Layer 7 of a small transformer language model trained on English Wikipedia (10 layers, counted from 0, width 64).
A neuron's activation on a vector x is GELU(weights . x + bias), where the dot is the dot product.

Input weights of the MLP neurons that the questions are about. A number n stands for n times 0.0035.
n0 (bias 0.006): -14 -34 -11 39 -27 -9 62 -1 -52 47 -24 -41 23 7 45 9 18 -5 -4 33 10 -67 -15 -11 15 -15 17 -8 22 28 13 -49 -22 -9 -11 51 -3 24 -59 3 21 31 -9 36 9 8 -13 95 -11 3 -71 38 -23 46 -19 41 0 36 5 -7 -28 -12 -10 -25
n4 (bias -0.016): 26 28 -14 5 29 3 -36 -32 -6 -15 -12 44 33 55 0 2 26 -14 -15 -1 15 -39 -7 -35 64 -13 2 -3 20 -19 -9 -21 22 38 36 24 -39 27 -11 -19 -14 -24 2 6 -9 -9 -27 0 -29 -22 -26 17 -6 -15 -41 -34 1 -4 -15 49 28 -8 76 37
n9 (bias -0.029): 15 11 30 -28 -2 -1 -9 3 37 -10 -31 9 57 12 -60 15 -32 18 10 2 -11 60 -6 -6 -12 3 -22 0 -47 14 30 -5 -22 30 28 8 -5 -6 30 -2 -33 -5 -47 11 1 -8 -4 12 -29 14 26 7 -2 -3 0 16 -24 -42 -11 1 1 -32 -6 21
n14 (bias -0.018): -17 14 27 -9 -7 18 19 -13 -16 -53 -35 -26 16 18 -46 -28 -2 1 -21 43 9 41 70 22 2 -8 8 26 11 26 -29 1 -33 -11 -71 -12 22 28 -1 15 4 -4 12 40 -10 13 17 -9 7 -30 -20 20 15 -60 -55 6 15 19 -4 38 -6 -4 24 7
n19 (bias -0.009): -16 28 -52 22 -20 -21 -19 7 -22 14 59 -3 -23 50 -32 17 -22 1 1 0 -38 46 -6 9 61 -48 -27 -11 -15 12 14 -11 13 -2 12 9 -7 -23 -10 2 16 -8 43 -21 -19 53 10 8 0 2 3 27 -37 9 10 16 -18 -10 41 22 -3 -76 -13 29
n25 (bias -0.008): -31 -27 -26 19 25 25 6 8 -12 20 12 3 6 11 16 -19 -35 -12 -33 32 0 41 -5 -15 40 10 -5 0 -12 14 -2 -19 -30 15 -36 -28 -3 -20 36 0 43 26 13 -6 -12 -4 -34 55 6 45 -55 -12 -20 3 46 3 -21 -68 50 2 -41 -3 -20 18
n27 (bias -0.022): -16 59 -20 -38 -35 15 -1 -4 -25 -26 -28 -51 12 11 -9 -10 -18 -13 -18 -28 -41 -8 12 -46 13 82 12 47 -9 12 16 27 71 -7 48 5 -4 11 -3 -3 47 -8 14 -10 11 11 6 14 -11 39 -7 -3 7 -55 22 10 -6 -23 42 -59 11 -9 15 -11
n36 (bias -0.014): 65 -19 27 31 17 4 27 -10 23 77 -7 -43 5 13 -44 -26 -27 -14 0 -7 24 -33 -12 0 -35 43 -7 8 -20 -48 -30 -45 -65 50 19 -21 -21 -70 -3 9 -6 15 18 -16 7 27 30 30 32 -29 24 -22 21 57 -21 4 -11 -1 -34 18 -35 34 33 -59
n60 (bias -0.027): 32 -11 30 -21 -43 -20 -52 40 47 -11 -7 11 -4 58 9 13 3 -25 17 -13 -3 39 -29 18 -47 -8 -26 34 -12 23 18 1 5 -10 -14 -40 48 -20 34 -22 -14 -17 5 -21 16 25 12 1 34 -35 2 19 -9 20 -26 5 14 9 -19 19 -29 -20 21 -26
n69 (bias -0.020): -32 35 -46 -24 -27 -16 -18 -8 33 -1 50 -24 27 -17 -16 45 -22 -16 12 -59 13 24 21 9 13 31 -41 23 -6 -12 33 -29 -2 -16 -5 -13 50 -20 -41 -1 -22 11 -4 -35 -50 -1 3 -11 29 27 -33 30 20 13 4 -25 1 31 0 20 27 3 23 17
n86 (bias -0.012): -11 -3 10 49 -11 45 18 14 -70 29 -31 28 -7 8 5 11 -27 8 59 44 -21 30 44 -19 -24 -24 -17 22 -29 4 -5 4 -32 -8 1 -1 38 45 -67 -7 13 5 -31 -63 6 -1 12 16 -19 20 -26 28 52 42 7 45 -11 -26 11 -12 -28 29 8 -24
n87 (bias -0.016): 6 -2 -14 -1 -1 36 -6 23 40 -43 -37 -7 -5 14 4 -2 -67 -1 8 -27 -36 -11 -31 7 1 62 -35 68 9 42 -41 -28 29 8 0 11 -22 3 14 -22 -31 -3 9 18 -35 -36 33 10 -8 -11 -3 40 -27 33 14 -7 -70 -20 41 30 14 12 38 53
n89 (bias -0.005): -45 23 17 46 -18 40 -22 -10 -15 12 18 -20 -40 22 16 3 -20 -19 8 -31 -6 -15 -2 -22 -13 34 -6 -6 -21 10 16 6 47 5 -9 -40 -11 13 25 -6 4 -16 -20 -28 11 -21 2 -13 13 24 -7 -32 13 27 55 -17 -14 -55 -1 5 11 20 -3 -1
n95 (bias -0.029): 57 -11 -34 6 19 -6 -6 -25 -5 34 3 -29 11 3 -18 15 -14 -14 6 -9 -7 64 -51 23 6 46 12 8 8 -32 6 -23 25 -28 -13 6 1 8 -18 8 -30 -42 22 -24 11 23 -2 -37 -22 3 30 6 10 53 -10 -3 -21 -14 43 17 -13 -3 24 -12
n114 (bias -0.031): -41 -4 -17 -21 -20 34 -11 33 -31 -51 -20 30 -1 0 -7 -23 -4 -31 19 40 -2 16 -35 -82 33 12 21 -6 50 52 57 14 -13 -3 37 -14 29 16 4 -6 -38 28 -7 16 -29 24 -59 -25 -12 15 -10 21 0 18 49 -35 -40 -11 -14 25 0 12 1 -13
n148 (bias -0.006): -39 31 1 15 44 -8 -6 -8 -17 -18 5 -30 -20 -5 57 0 27 35 33 -27 -22 -34 -31 13 -5 31 18 -20 31 -47 12 55 3 0 6 -26 29 57 -25 11 25 -15 -3 -4 -6 12 -28 0 6 -7 -23 18 21 -11 -9 4 13 -6 51 -20 -89 4 0 -32
n162 (bias -0.013): -20 -3 -14 -8 -14 -26 2 9 -24 -5 16 -5 -1 -19 13 16 -14 -18 -18 -10 -50 24 15 5 30 5 -22 1 -30 69 -6 -21 12 25 -29 -17 -7 -1 -11 -21 53 31 14 -9 46 0 -2 17 9 4 -30 0 21 -15 1 11 21 -27 32 13 21 6 -24 23
n165 (bias -0.030): 12 0 23 -1 -18 26 -15 47 21 42 -8 5 -6 2 -49 -46 -11 8 15 3 -43 -54 -34 18 -26 1 -62 -17 6 27 17 38 -9 31 -45 2 8 14 -44 -5 -6 55 -15 -3 21 -23 6 21 -15 -19 5 12 16 -17 -15 28 12 5 16 8 18 27 -12 9
n177 (bias -0.022): 18 -63 6 -11 -21 10 8 24 23 18 -15 -17 -19 -26 15 -3 34 6 3 -5 13 6 -24 -4 19 -44 4 -24 23 7 -4 -26 -49 9 0 -13 3 54 -15 3 16 -5 -10 31 31 -39 58 -42 31 -11 75 -50 -11 13 7 9 -26 -28 -20 44 10 8 -1 11
n178 (bias -0.031): 11 40 13 4 -18 9 -5 24 11 -22 -8 -18 -20 -37 -36 34 53 -13 20 -1 -10 -25 8 -7 -16 -12 -2 -15 11 49 3 -16 15 37 -29 8 -7 -14 -36 -13 -36 13 -4 23 23 -12 17 24 -30 2 16 -30 7 8 -33 5 16 54 -15 -35 -7 26 -22 34
n195 (bias 0.001): 34 41 -27 -15 49 42 33 15 -8 -16 12 5 12 -57 -18 -38 12 -28 -52 -15 59 16 -15 13 -65 23 -27 24 -22 -24 10 -36 -31 -15 43 42 1 13 -28 -4 14 -22 -13 28 -21 19 -21 -9 2 -10 21 14 74 -11 44 5 -23 -22 -8 -24 2 -4 4 15
n200 (bias -0.005): -7 23 14 26 -51 10 -10 8 57 -23 18 -24 24 -5 16 -26 6 -16 24 -6 -10 61 2 -11 -22 52 5 22 -7 -26 -56 0 9 11 -4 28 3 -12 -5 2 25 -27 34 -18 28 -50 -12 27 -48 -4 23 -4 23 19 40 39 14 -16 -31 -42 -1 -57 -12 -40
n203 (bias -0.029): 10 -27 17 17 -19 15 -8 -5 -29 4 14 -75 22 1 -3 -19 -17 11 12 41 -22 28 79 -10 -56 3 -61 31 -22 5 -22 56 15 4 6 7 4 -45 7 -28 7 4 -9 14 27 -1 35 15 -32 20 -13 -7 -17 -11 -6 0 -7 -29 29 -17 6 -34 36 -5
n214 (bias -0.022): 36 -14 -42 14 -61 -27 8 15 -41 36 -40 20 -27 35 30 7 25 -68 23 16 36 7 9 -24 -10 -9 2 40 -2 -7 15 -37 -19 52 -51 23 -21 35 -23 8 15 -4 -16 -10 -6 14 -9 -32 -2 -4 28 -1 -11 14 -11 -4 38 8 31 -72 -32 79 79 -8
n247 (bias -0.016): 29 -13 8 -14 -23 -29 15 -17 32 -39 -1 -1 20 -28 -25 40 26 -15 -42 28 -27 7 21 1 -14 0 -10 -2 -13 -22 23 -20 3 5 38 8 -2 -35 42 19 20 23 15 -21 -27 31 28 -2 -12 -11 19 -4 12 2 -38 4 -71 -4 13 33 36 -46 -54 29
n248 (bias -0.008): -9 -49 -3 -17 10 20 18 26 -31 -75 10 12 1 12 -48 -16 -8 -1 12 15 -11 23 33 13 21 -14 21 -18 -12 -40 36 -4 -16 44 62 68 1 -49 22 32 -14 3 16 6 -13 -56 -2 -4 4 22 60 -44 -18 -41 5 25 -35 -11 55 43 15 -86 -1 21
n254 (bias -0.009): 29 26 -9 14 24 -28 -40 19 -38 49 -9 -15 5 -27 4 -30 34 -10 -5 5 -34 19 -14 -40 45 36 30 -14 -16 8 -31 -13 -16 -4 -42 -26 40 21 1 35 -54 -27 41 53 -11 41 -28 -27 19 -16 -3 -25 6 46 -7 -17 -7 13 -17 46 2 -33 -4 -26
n255 (bias -0.017): 25 -21 5 24 57 1 22 -14 41 -40 -50 -10 11 -30 -35 -26 -18 1 -42 56 45 46 -32 6 -6 -13 -14 -46 -40 34 -11 -46 -32 25 -36 78 49 -9 -9 -40 46 -3 -27 -10 -8 11 29 18 46 -5 -4 -6 0 7 11 14 10 22 9 0 0 20 -18 -5

Each question shows a token from some text and the vector x that enters the MLP there. A number n stands for n times 0.044.

"\n\n": 13 69 -12 9 17 -34 -20 -9 -32 14 -8 40 -22 -7 -4 7 -13 -23 5 21 28 36 12 29 -13 26 -28 -27 -10 -1 6 8 2 -10 12 -10 43 -13 -25 -35 16 -9 14 18 -16 -48 -10 7 -34 8 -52 -7 3 8 -11 21 31 44 -29 -11 2 3 -13 27
Which of these neurons fires most? n69

" 20": -4 -21 7 -25 -8 -20 -39 0 12 30 37 6 -38 -19 15 15 -32 -42 -17 0 44 26 -49 -36 2 25 19 -36 -15 11 9 -8 23 25 7 35 10 21 -1 -17 -11 18 -33 -3 -20 41 -6 21 7 11 11 61 10 6 -7 -11 9 -45 -10 17 -1 -14 -8 9
The two highest activations, in order: n114, n255

" Bru": -2 37 -6 -35 -25 33 7 21 -19 -19 -40 -17 -4 -6 32 3 20 -23 28 7 -25 15 30 4 -6 1 -21 -42 25 -27 -21 -14 16 -1 40 24 28 -20 33 -17 -23 -14 -3 11 26 -32 -30 -18 12 23 3 27 14 -49 -19 -31 17 -2 6 23 24 -16 -16 49
Which of these neurons fires most? n248

" leading": -35 53 -16 31 -10 -6 11 -28 -47 -5 26 0 -23 1 21 33 10 -30 -7 31 18 31 30 -12 -4 -16 -8 -41 14 21 -38 -19 1 -38 13 -15 -19 -6 -28 9 -24 -9 43 15 36 -31 -1 16 6 -5 -2 -18 -9 6 -7 45 -31 -12 16 32 -13 28 21 -1
Which of these neurons fires most? n86

" to": -41 52 -4 46 35 -1 -27 -49 -37 -21 32 5 -3 31 7 -4 -14 -8 -17 18 -21 20 47 -5 -4 -16 -7 -10 -20 -16 -12 11 20 -43 9 2 -32 -8 -6 -15 -8 30 32 7 9 -19 -7 36 6 9 -12 -13 -1 -1 -20 6 1 -36 50 45 6 -16 4 0
The most active neuron and its activation: n19, at about 2.1

".": 24 18 -11 34 21 -10 10 -7 38 7 -11 -5 -17 -6 37 54 -42 1 1 -11 5 34 -33 0 21 -10 -35 -4 14 -29 28 13 43 -17 -8 -53 34 -13 19 -14 -10 -28 30 -32 20 -14 -27 -23 -15 -41 -9 -15 -19 15 9 -13 9 18 16 26 23 -15 -30 5
Which of these neurons fires most? n95

" positions": -18 6 8 13 -5 -1 -23 -33 -10 -41 14 25 -10 -26 -22 35 16 -16 -20 22 44 56 -13 9 -27 -11 -11 -11 -12 44 -23 11 4 -13 -6 -4 30 -29 12 -24 -15 -19 7 9 38 -12 18 18 -37 32 -9 -48 26 -11 15 16 -1 -31 5 38 -36 9 29 21
Which of these neurons fires most? n255

"ef": 18 6 -10 25 1 8 -38 8 22 75 18 8 -17 -33 -16 53 -13 -12 19 -38 -18 26 4 -10 0 -33 30 -20 23 -18 -31 26 4 17 7 -19 11 32 -6 8 -5 3 -28 -57 -3 14 7 -20 10 6 14 28 -29 -8 -27 -24 -4 31 -24 29 8 -10 -28 4
The two highest activations, in order: n69, n19

",": -11 11 -7 6 25 -19 -9 -23 -19 -29 -13 0 0 10 -16 64 -32 -27 -19 10 3 47 14 10 -13 50 -32 -15 -27 1 -12 23 11 9 -19 -11 6 -13 15 -22 11 5 14 1 55 -72 -8 11 -28 17 -1 -11 2 4 -6 12 27 -37 -14 2 -2 29 30 31
Which of these neurons fires most? n162

" which": -27 58 14 12 11 -18 -12 0 -9 -37 -9 11 9 4 -15 62 -8 -12 -29 6 16 50 20 10 -16 -3 -58 4 -26 -7 -2 -5 18 -23 14 -19 1 -17 -4 -18 -29 -5 19 27 48 -48 9 20 -33 -4 0 -11 16 -11 -11 18 1 -22 -4 13 -20 13 24 47
Which of these neurons fires most? n9

"ure": -17 -16 19 -11 -6 -26 -14 -26 -25 -19 15 19 -13 23 -6 31 -9 -16 -26 8 29 51 34 18 11 17 -6 -29 -65 37 -16 17 11 -23 3 -23 26 9 10 14 -9 -7 16 16 41 -12 -15 11 -28 3 7 -22 23 17 6 -15 -7 -46 -30 -10 -20 -16 49 42
Which of these neurons fires most? n9

"hem": 55 -11 -29 10 -14 21 -24 7 74 26 -4 1 8 -9 -2 42 3 -10 -4 14 2 20 -7 3 -20 -15 -19 -20 26 -8 -32 8 2 18 6 -34 16 45 24 5 -20 3 6 -33 -13 21 17 -43 -3 10 -5 -22 1 -40 -16 -12 -19 -5 -17 31 29 -36 -40 29
The most active neuron and its activation: n247, at about 2.1

" from": 2 47 -15 32 6 -1 -9 -32 -53 -11 11 30 7 12 0 41 -10 -30 -1 0 5 19 6 -24 -20 14 -10 -34 1 -15 2 1 31 -25 -3 -31 -35 -31 16 -8 6 0 48 13 62 -39 -32 43 -8 11 -25 -6 11 13 -11 5 13 -38 -3 22 0 -2 16 15
The most active neuron and its activation: n89, at about 1.4

" He": -5 70 -5 -5 7 -1 -1 10 -6 -22 -28 -12 -18 -1 3 25 16 -12 13 13 5 37 11 10 2 -26 -30 -41 16 -20 -11 -3 10 25 24 -16 -4 -5 4 -24 -53 -31 -9 16 51 -54 26 18 -7 10 2 17 -24 -49 -11 44 11 2 8 11 19 -31 5 28
Which three neurons fire most, strongest first? n248, n178, n9